Layer 9 of a small transformer language model trained on English Wikipedia (12 layers, counted from 0, width 96).
A neuron's activation on a vector x is GELU(weights . x + bias), where the dot is the dot product.

Input weights of the MLP neurons that the questions are about. A number n stands for n times 0.0028.
n38 (bias -0.133): 23 41 -4 -36 26 -33 -37 -11 -12 21 7 -16 -9 25 9 -14 33 3 41 -10 22 32 -3 6 21 -13 -19 12 -7 -11 -15 -4 -1 14 -5 -43 13 -26 3 -33 11 -21 39 -14 5 14 13 5 8 0 -47 -64 17 -1 17 -33 10 -25 -11 8 -7 -5 -5 -18 2 -19 -13 -3 16 -5 22 64 -22 56 -36 32 52 7 -1 0 -26 31 14 1 3 -22 8 0 15 -20 0 -30 51 -27 13 -19
n138 (bias -0.179): -11 17 -28 -58 -31 11 -26 13 28 2 -37 -1 -24 -20 7 -53 3 48 11 -11 -8 -37 36 5 12 21 19 3 -48 -1 29 -23 26 -29 -27 6 -23 25 1 -3 -9 49 -14 -8 24 -13 -22 15 10 -1 30 -42 -16 -6 12 -18 19 15 22 28 -13 -6 12 18 3 21 -35 -28 32 1 -19 -36 13 7 1 27 14 -7 14 1 -1 9 -41 -22 45 1 10 -15 27 6 38 1 27 -24 -6 -10
n151 (bias -0.087): -71 33 11 -26 26 -41 -22 5 15 -22 -4 30 37 4 22 -37 36 -2 31 37 4 11 5 5 19 -22 16 27 -45 -16 -3 -28 -3 -19 7 48 -65 9 1 8 18 49 12 -38 8 9 -8 -3 20 -37 -69 9 7 -5 -14 11 24 72 -15 18 -11 -46 67 -41 -17 -2 -8 -4 18 -10 -23 30 -20 -29 48 4 -5 -16 10 -24 -12 4 -25 21 -40 17 71 10 -12 42 -21 43 31 45 -22 -44
n157 (bias -0.017): -16 -12 -22 -14 -58 23 14 -31 4 -19 -24 -17 -21 5 4 6 -2 28 18 20 -35 -5 22 -41 47 -11 -37 -6 -10 -68 -10 31 -1 2 21 -17 -30 -2 5 -21 8 -29 34 29 -40 -54 13 -18 18 -25 10 31 -5 -20 -14 15 -38 -21 34 26 9 23 0 39 -52 -2 47 6 -4 11 17 2 -15 16 28 -11 -11 -43 7 -8 23 -26 2 13 -17 -21 -16 15 41 28 31 22 -9 -4 12 -1
n160 (bias -0.031): 20 35 31 -30 7 19 -4 -53 9 8 -23 -5 -17 27 59 7 24 9 0 24 33 4 22 -65 -45 -26 -15 -7 11 -42 8 5 -17 -9 23 43 -19 10 48 -11 -56 -5 50 1 -36 -22 -19 64 26 -55 -35 -2 9 -60 -51 19 -19 9 8 7 -56 -4 16 15 -18 47 11 25 -60 -38 18 59 25 15 29 -28 29 -26 2 -8 9 -3 -16 -14 13 19 -6 -22 34 -21 -34 -10 -25 -15 26 39
n179 (bias -0.148): -64 1 28 -4 32 -8 -45 48 2 31 -25 -4 -3 -21 27 -3 -12 -33 9 70 34 6 45 -23 -31 11 -34 -16 -17 -13 -92 31 -54 -42 -15 8 -74 -20 -53 -10 -5 -15 -45 -38 -35 16 40 -28 -6 -9 -6 33 -9 42 3 -11 16 22 -4 -5 -43 -32 -22 22 29 -26 -12 18 17 -1 17 15 -3 35 -2 12 8 43 41 -73 9 21 63 49 -33 -46 44 6 -2 43 11 -19 38 -20 22 40
n180 (bias 0.045): 14 28 11 16 -1 -21 10 16 19 -12 19 21 -10 7 38 -6 -19 18 -18 -23 -1 65 -7 -24 -29 -5 10 -37 26 -38 -25 13 22 -68 -13 36 -35 49 17 -26 23 9 -48 13 15 -4 -17 -17 -2 -23 6 7 40 -25 -54 -24 10 38 10 4 27 33 7 -4 56 18 -22 2 7 -53 15 5 -1 -27 43 6 -7 -26 32 -6 2 -17 3 -1 -7 11 -25 -58 18 -7 19 -9 -29 -3 1 -7
n199 (bias -0.056): -10 69 44 43 -17 -6 -73 -29 -13 1 -61 82 -42 -6 26 -60 35 7 6 -2 15 4 5 -22 5 -13 45 -6 12 -15 -4 -33 -19 4 -11 -4 -42 -8 41 -40 -30 17 -4 -35 2 4 5 41 -27 -28 -30 -58 -17 3 17 38 1 52 13 -10 30 -6 -20 -2 43 -44 -12 10 3 -10 -41 29 15 -29 -11 36 54 27 41 7 -32 22 11 -18 63 -22 5 5 64 -5 -17 20 -64 -11 -30 41
n219 (bias -0.053): -21 13 -21 8 -7 38 1 3 14 -1 -19 -45 17 -59 6 -14 -14 -34 87 17 1 8 8 -19 4 -32 -51 21 25 1 3 -27 12 -32 25 12 -45 5 -35 0 17 -53 -12 9 -27 -18 -9 -49 45 -23 -38 31 21 2 -65 -3 41 52 13 10 -24 16 -7 -15 -1 36 52 -12 15 -39 35 -21 -3 41 17 -12 58 -17 15 -55 37 36 47 3 9 40 25 -6 -1 -20 -3 51 43 -47 7 -25
n258 (bias 0.003): -43 5 7 22 35 -19 45 -14 -13 14 -6 -17 17 -6 -21 -13 -15 30 4 26 -10 -31 1 -39 46 -1 16 1 28 1 39 -11 -34 -4 -41 9 -15 12 18 -65 15 71 -3 -38 -19 -26 -16 20 -12 4 14 51 -5 -24 -9 10 -18 0 -10 -9 -25 17 11 -21 29 -10 -7 34 16 -31 5 3 36 34 4 17 -15 -2 0 -21 16 4 -9 17 16 17 4 -35 -1 -18 -19 -29 13 45 -46 18
n276 (bias -0.066): 22 34 18 29 -57 -22 12 35 -11 27 -59 -9 -11 28 4 3 -55 -39 16 24 24 16 -15 -15 46 -12 7 6 -32 -19 10 -74 -47 18 -4 -24 -27 -24 12 18 -7 -22 46 35 41 24 -22 35 -11 -31 -65 31 -21 -3 15 -37 5 18 10 -12 14 22 21 17 15 9 9 42 11 5 -11 73 2 26 -9 1 13 -44 4 -43 14 -35 -23 -14 25 -8 -12 -35 17 8 14 -3 -14 -7 33 12
n322 (bias -0.120): 1 6 -13 -41 26 28 13 -4 12 -15 -10 -7 -15 32 36 2 34 -3 42 2 13 -13 2 -10 -34 7 -35 -24 -24 6 13 40 -12 10 -43 50 11 -37 19 -29 -25 -19 -22 -54 -17 48 -9 -16 -28 -23 11 8 15 -9 -8 42 -31 3 24 -46 -31 12 -47 55 -13 -8 82 -14 5 -47 48 22 31 -10 -10 -4 2 -43 -2 -28 7 -11 -3 50 10 1 -46 -12 15 35 -38 -2 2 -21 35 25
n336 (bias -0.116): -1 7 -2 -68 16 9 -17 8 16 33 -22 10 -74 10 -10 -28 58 12 11 -7 -11 12 31 9 -22 -61 0 9 -49 -21 4 -74 -24 -66 -34 -4 -20 13 6 -12 49 21 -56 17 48 31 18 8 7 -6 -29 38 39 -6 -35 12 -2 -18 38 16 1 28 -5 30 -6 1 22 37 46 -5 7 -20 -2 1 -25 4 18 -69 5 21 -58 76 3 31 -5 -15 29 -8 55 -43 3 -3 -22 -23 -7 6
n348 (bias -0.084): -33 28 -16 -5 17 -13 30 -10 -12 9 -7 -38 -18 -50 3 -46 -2 50 46 -1 89 6 -14 -25 52 6 -9 -7 -5 18 20 -9 -61 -23 12 -94 -27 -4 -4 -1 -2 4 50 -11 19 1 -30 4 -1 -39 -38 -44 -8 -55 -31 -18 20 -6 -21 -13 -22 -13 34 -34 -3 20 37 48 -11 12 -52 10 19 17 -2 25 -3 3 52 -15 20 7 -33 29 58 45 56 23 42 -29 30 17 -34 5 1 -12
n382 (bias -0.098): -28 -15 -19 27 62 -33 -18 -16 4 -22 -31 19 17 7 13 -40 24 -22 16 13 -30 18 -29 8 -5 10 -50 5 6 -25 24 -36 -15 7 -5 57 23 -25 17 -52 -6 -17 22 -28 -50 19 6 -22 30 -18 20 23 33 -15 -32 -35 55 63 26 -11 -59 -14 -21 40 16 -1 -31 -38 8 -33 -27 1 33 2 -55 11 83 -23 7 23 6 40 -12 -26 26 39 -35 -63 -7 33 -5 52 25 -46 20 40

Each question shows a token from some text and the vector x that enters the MLP there. A number n stands for n times 0.083.

"el": 2 -24 38 -31 -18 5 19 7 -14 -8 17 1 19 -6 -1 1 1 -12 13 -6 -4 -17 10 1 -23 4 -5 28 4 6 12 19 40 -25 -11 1 8 17 3 -1 -18 13 -18 21 16 15 -12 -25 13 0 0 14 -12 9 13 8 23 -4 -23 -35 -8 -20 -16 -8 27 -51 -17 23 21 22 35 -29 -25 8 -8 9 12 33 -20 -27 4 -22 10 9 13 10 11 -18 -37 -15 2 -6 -1 -29 21 23
Which neuron fires most, and how strongly? n179, at about 1.5

" tra": -8 10 -7 24 1 1 8 -35 -17 5 17 0 16 2 -6 13 -18 -13 -23 -25 -24 -12 10 18 -9 -3 -2 0 0 26 11 2 20 -32 6 -14 -4 8 9 4 10 24 -2 2 29 19 21 0 -8 -5 -24 16 -6 26 -14 3 -8 29 -26 44 19 11 -32 -14 12 -6 -19 19 3 39 13 -1 -11 -4 -31 -13 3 -42 -24 -2 -22 16 -32 2 22 4 14 -1 -32 1 6 11 8 -4 -31 43
Which neuron fires most, and how strongly? n336, at about 1.2

" s": -26 -5 -5 -11 3 14 -6 11 -3 31 12 -10 5 -14 -21 26 -33 -19 -22 14 -2 -20 -3 4 -37 54 -4 -13 12 11 -1 11 19 -18 6 -23 2 11 0 14 2 23 8 -11 19 -10 0 17 5 33 6 -6 -7 -9 26 8 10 9 -25 32 -18 5 -21 15 20 -3 -21 23 9 11 10 -24 -18 -8 4 25 -32 3 -9 -2 12 -16 -3 -6 -5 2 -8 16 -62 -21 20 1 10 -2 5 9
Which three neurons fire most, strongest first? n179, n138, n258

"o": -16 8 -3 10 48 -12 13 -6 21 -38 8 -34 -6 11 -5 25 -24 6 -34 -16 -2 -4 18 -18 -3 34 16 24 -7 -16 34 -4 6 7 44 -11 16 16 16 -4 1 1 19 3 -2 15 -24 -8 -16 5 12 12 -13 -18 2 -5 -12 -22 4 22 8 18 -2 22 24 -27 -37 -3 -13 17 -1 4 -17 8 -22 -10 -4 18 -39 27 4 -3 -10 -16 1 -1 -7 -19 -3 -4 17 2 9 7 -18 -26
The neuron with the highest activation: n258

"er": 3 -11 5 12 -20 9 18 17 -27 34 10 30 6 2 -21 32 -9 10 -30 -16 -4 7 4 -11 9 11 8 15 14 5 -5 2 -1 10 2 -2 12 12 0 -8 -4 -16 1 -2 -10 -16 -6 12 -28 41 -14 4 -13 -11 6 -29 11 -14 -14 40 1 19 4 -12 2 6 25 -1 -18 35 13 -25 5 -18 -8 17 -20 15 -64 -9 -1 -30 5 14 10 29 -2 2 -30 1 20 -13 -3 25 17 -37
The neuron with the highest activation: n258

" a": -9 -23 7 -1 3 37 -10 -15 0 2 -3 31 -14 24 3 39 -19 -4 -7 -32 1 -18 4 -6 -13 -8 12 -1 7 -17 47 16 -11 -29 12 -13 10 -22 3 11 -19 3 17 -7 0 4 6 2 7 24 -18 -7 -6 14 22 3 -2 26 -11 16 -14 15 -20 -7 -5 -12 -7 17 -8 16 23 -3 -35 2 -8 -2 -58 -10 -59 -2 18 7 -19 10 0 29 14 -1 -16 5 14 0 22 4 11 20
Which two neurons fire most, strongest first? n160, n157

"ays": -27 -18 25 26 -11 2 -12 -3 -21 15 5 3 32 -22 -4 4 8 8 -25 -39 20 -2 4 12 -21 6 -17 22 4 1 -5 -12 18 -1 9 -7 13 36 -1 -8 -9 23 -24 0 16 -14 -5 3 -14 5 2 -5 -6 -11 -16 3 19 12 -31 50 14 -7 2 -1 31 -6 7 -22 -16 6 8 -17 9 -6 12 -28 31 11 -67 32 -22 -3 5 -19 -14 19 7 -6 -11 -4 15 9 26 4 0 0
The neuron with the highest activation: n180

"m": 39 -15 3 8 -19 18 14 -13 -2 12 1 -29 -31 -2 8 -2 -12 -5 3 1 17 -5 18 27 -22 15 7 12 -3 26 28 -5 16 5 -4 -5 -3 3 -2 12 30 9 -16 13 5 -30 7 -14 -21 -4 -16 10 -7 -2 24 10 -6 17 -13 -26 33 23 16 -5 6 -30 14 11 -30 31 -35 -1 -30 -9 -20 -9 -1 13 -25 -6 -49 18 17 -28 19 -8 -4 -1 -38 -17 43 -17 12 -6 6 8
The neuron with the highest activation: n276

" Afric": 3 6 -8 38 -11 -9 -10 -16 29 14 3 -10 8 18 -16 45 -2 -32 -38 -44 10 -9 10 4 24 10 6 -5 5 -14 25 -4 7 9 -13 4 12 15 8 3 3 10 -11 11 39 4 -2 -5 -28 -1 14 10 -4 0 21 -2 -12 -6 5 28 29 5 7 16 4 -37 -2 8 8 6 3 -6 14 10 3 -10 14 -26 -16 34 1 -2 -30 -73 -6 -24 -8 -33 -19 -8 23 4 -1 -3 -11 -19
Which neuron fires most, and how strongly? n276, at about 1.3

" ": -2 -15 1 -6 18 31 -6 28 14 -21 29 22 -3 -6 12 33 1 -7 -4 -19 -12 -8 -2 15 -20 46 -3 26 -7 22 16 40 -6 -2 5 12 -2 22 6 16 -22 -3 0 13 17 -2 35 -40 11 -3 -3 8 20 -9 -1 1 6 -14 -28 -27 2 15 -1 -29 -5 8 -10 -9 7 13 8 6 -26 -11 -2 -33 -25 -21 -4 45 -13 10 -12 -12 -2 -5 -6 -11 -29 -15 -40 -10 -12 24 -17 -8
The neuron with the highest activation: n180

"n": 13 7 -5 29 18 4 24 -12 2 -1 -4 1 9 -5 -16 -30 -26 5 -8 -31 -10 -2 31 -15 11 30 5 11 0 26 -10 31 -5 0 -20 -10 3 -14 18 10 14 -17 2 -1 -7 8 -1 12 -17 36 0 0 -28 -17 9 -6 15 -8 1 44 30 -4 14 14 22 -23 9 -37 20 18 3 -12 22 -11 -19 -28 -9 29 -16 22 -15 -39 -9 -27 -17 -1 7 21 -36 -6 -3 -8 8 30 -6 -21
The neuron with the highest activation: n258

" including": 8 -22 9 3 1 4 -11 8 -1 -27 3 13 0 -3 19 8 8 11 -16 -28 7 -2 27 10 -4 20 -11 2 10 26 33 -8 4 -18 -9 13 29 -7 20 3 0 -17 14 3 -12 -1 -4 24 21 -10 -12 -4 -3 2 -17 7 -17 8 -20 7 -1 17 -13 13 5 5 9 -12 -21 16 13 4 -2 8 7 -17 -8 -11 -94 29 18 -22 -3 -8 -13 7 -12 4 -46 -3 18 -11 15 11 5 5
Which neuron fires most, and how strongly? n160, at about 0.9

" F": 8 23 -1 -12 -9 8 10 -15 -9 -30 -3 -1 18 -3 -6 -1 16 -22 -15 -32 31 -2 -8 -12 7 69 30 -18 -3 -16 22 -10 -11 1 -7 2 29 -11 12 10 16 6 6 9 42 -12 -14 7 13 -2 7 4 -23 -8 -24 19 16 -5 -45 12 0 0 19 -9 -24 -14 -2 11 -19 29 -3 -3 -18 3 -13 -14 -38 -28 5 4 7 -8 -15 11 -6 -12 8 27 -3 -6 2 17 9 12 -13 3
The neuron with the highest activation: n348

":": 6 -15 11 -27 2 0 -14 4 -6 -18 -17 0 3 -11 10 34 -6 12 -31 -39 -18 4 24 5 -8 57 3 0 -23 -21 6 -5 -3 -12 23 18 6 -8 3 18 -8 7 14 -4 -12 -2 25 -7 8 7 -14 -2 26 -15 3 -13 -9 -6 -11 13 29 19 7 -6 -12 4 -1 9 -1 26 39 -9 -9 3 10 -28 0 -7 -57 18 -13 0 4 -29 -11 -16 -14 17 -23 0 -5 17 34 3 3 8
Which neuron fires most, and how strongly? n157, at about 0.67

"um": -8 15 4 7 8 -19 9 -17 13 37 27 -16 17 11 -5 1 -20 -10 -27 4 -25 18 -5 34 26 9 9 5 -5 -5 26 -22 8 -34 16 -22 -7 -19 -29 -7 10 1 -3 15 40 -1 21 -14 -10 26 -22 6 -2 -12 12 -2 5 27 -25 26 29 1 -14 -1 0 -40 10 33 -20 19 10 -1 19 1 -8 1 3 8 12 4 -29 15 -2 -7 -12 -9 -9 -37 -54 -11 -10 5 12 -4 -22 16
The neuron with the highest activation: n276

"ag": -33 -19 -10 22 -6 -16 -7 -16 1 10 4 -23 -4 -9 -8 51 6 -11 4 -13 -34 30 -4 -3 0 24 -1 -7 24 19 5 18 0 -3 -10 1 -19 -7 -5 7 9 2 -35 2 15 1 37 25 -21 34 -15 12 -27 10 39 -7 -7 3 -9 2 6 1 14 -44 36 -6 12 6 26 4 8 8 -4 9 20 -10 -6 8 -14 -24 -13 -7 28 -27 -7 -30 -10 8 -43 12 -13 6 -10 -13 22 30
Which two neurons fire most, strongest first? n179, n258

",": -21 -18 15 30 -3 24 -9 -14 -29 6 -6 12 12 22 3 -17 -9 -21 -20 -12 20 -2 10 -1 -5 13 -19 23 -6 32 26 -10 16 -14 9 -7 11 -7 -25 -1 -2 -3 23 4 2 0 -11 1 -1 7 11 4 -20 -6 9 -26 -12 -11 -4 16 14 38 -7 -12 -21 27 17 -11 -10 31 -18 2 -28 6 41 -7 6 -26 -52 19 -9 1 13 -32 -1 17 -2 49 -31 5 12 -4 10 -12 -2 1
The neuron with the highest activation: n157

"-": 34 13 -14 -13 -3 1 -18 26 1 -43 -2 -15 5 16 1 49 -4 -4 -35 -13 -22 -14 10 -4 -8 32 18 11 -23 29 13 -3 6 -33 20 36 19 -2 2 32 -3 9 -17 -3 19 7 -19 -33 -2 -3 -6 -11 19 -1 29 -12 1 5 -1 30 -18 -9 -9 7 28 -22 -14 6 -4 7 -2 -22 -23 -7 -10 -7 -15 26 0 -31 11 -12 -28 -22 20 -9 17 21 -21 1 -6 11 8 -2 20 -12
Which neuron fires most, and how strongly? n138, at about 1.2

" att": -4 13 14 -24 -8 -5 -34 -13 -6 -3 27 10 1 0 6 18 -1 -15 23 -25 18 0 11 26 -4 0 -33 -4 -1 0 -17 7 23 23 3 20 10 21 30 -6 28 11 3 -22 66 0 1 -12 3 -6 -9 1 -9 -24 17 -10 5 -24 -10 36 25 9 -20 -16 -6 -1 -19 -8 13 25 8 -9 30 -3 -23 -12 -15 -12 1 -18 -27 -26 5 -2 -1 -13 -3 -3 -45 -24 15 -4 -10 17 -7 46
Which three neurons fire most, strongest first? n38, n336, n180

"es": -27 -1 25 3 10 26 -1 -17 -5 -18 -2 -3 -4 -40 17 -9 10 -2 -15 5 13 20 6 -13 -20 9 16 13 3 32 11 5 24 -40 -3 29 -5 6 -9 9 -8 13 7 11 -6 10 -11 -1 -6 12 12 27 -20 -8 0 9 21 16 -14 5 -2 -28 -10 -28 -20 -6 -4 31 -6 8 25 -31 -27 -18 -8 9 9 51 -24 16 -15 10 29 -19 -1 -2 8 -27 -35 -25 6 -14 -8 -17 14 38
Which neuron fires most, and how strongly? n179, at about 1.3

" Co": -5 3 0 -4 -8 14 -4 -3 17 -33 -5 -27 45 18 -6 21 -23 4 -3 -23 13 -10 19 15 -8 38 -8 -9 4 -37 14 -9 -9 9 -5 -8 9 28 -4 8 4 4 29 32 0 9 -33 -3 9 20 18 13 -15 7 -4 -9 -6 -8 12 39 2 24 -22 6 -2 -15 -20 10 -10 1 19 19 12 -28 -24 -28 -14 -26 -2 -4 22 -9 -49 -13 11 -25 -15 -8 -7 3 19 0 6 23 -25 17
Which neuron fires most, and how strongly? n157, at about 1.3

" of": 18 -20 21 9 3 3 4 15 -10 -4 -10 19 0 10 22 17 0 -1 8 -10 9 -6 -3 -12 5 -9 -12 -7 13 6 40 -7 12 -2 -7 2 27 7 11 8 0 -7 32 -11 11 -21 21 21 1 5 -16 -11 2 -4 0 9 0 -12 -33 11 21 16 -6 -19 -23 13 -3 -6 6 19 8 -13 -6 -3 9 8 -13 -5 -89 -3 33 -1 -6 -33 -14 -10 0 10 -52 -14 5 -11 1 17 30 1
The neuron with the highest activation: n160

"al": -20 -28 25 4 -3 -4 14 5 -8 -7 3 -15 21 28 18 15 -9 -19 6 7 0 3 22 4 -9 20 3 -4 -12 16 0 0 21 -6 6 0 30 33 18 2 17 26 -52 -3 21 19 -12 -7 6 13 16 -20 -12 -23 -9 -5 -17 -16 -15 10 -14 -20 3 -31 8 -37 -16 27 2 23 22 -26 -10 8 22 -18 -9 33 -19 -11 5 1 -6 -12 -18 -9 4 -42 -12 2 43 -3 -10 -37 18 13
The neuron with the highest activation: n180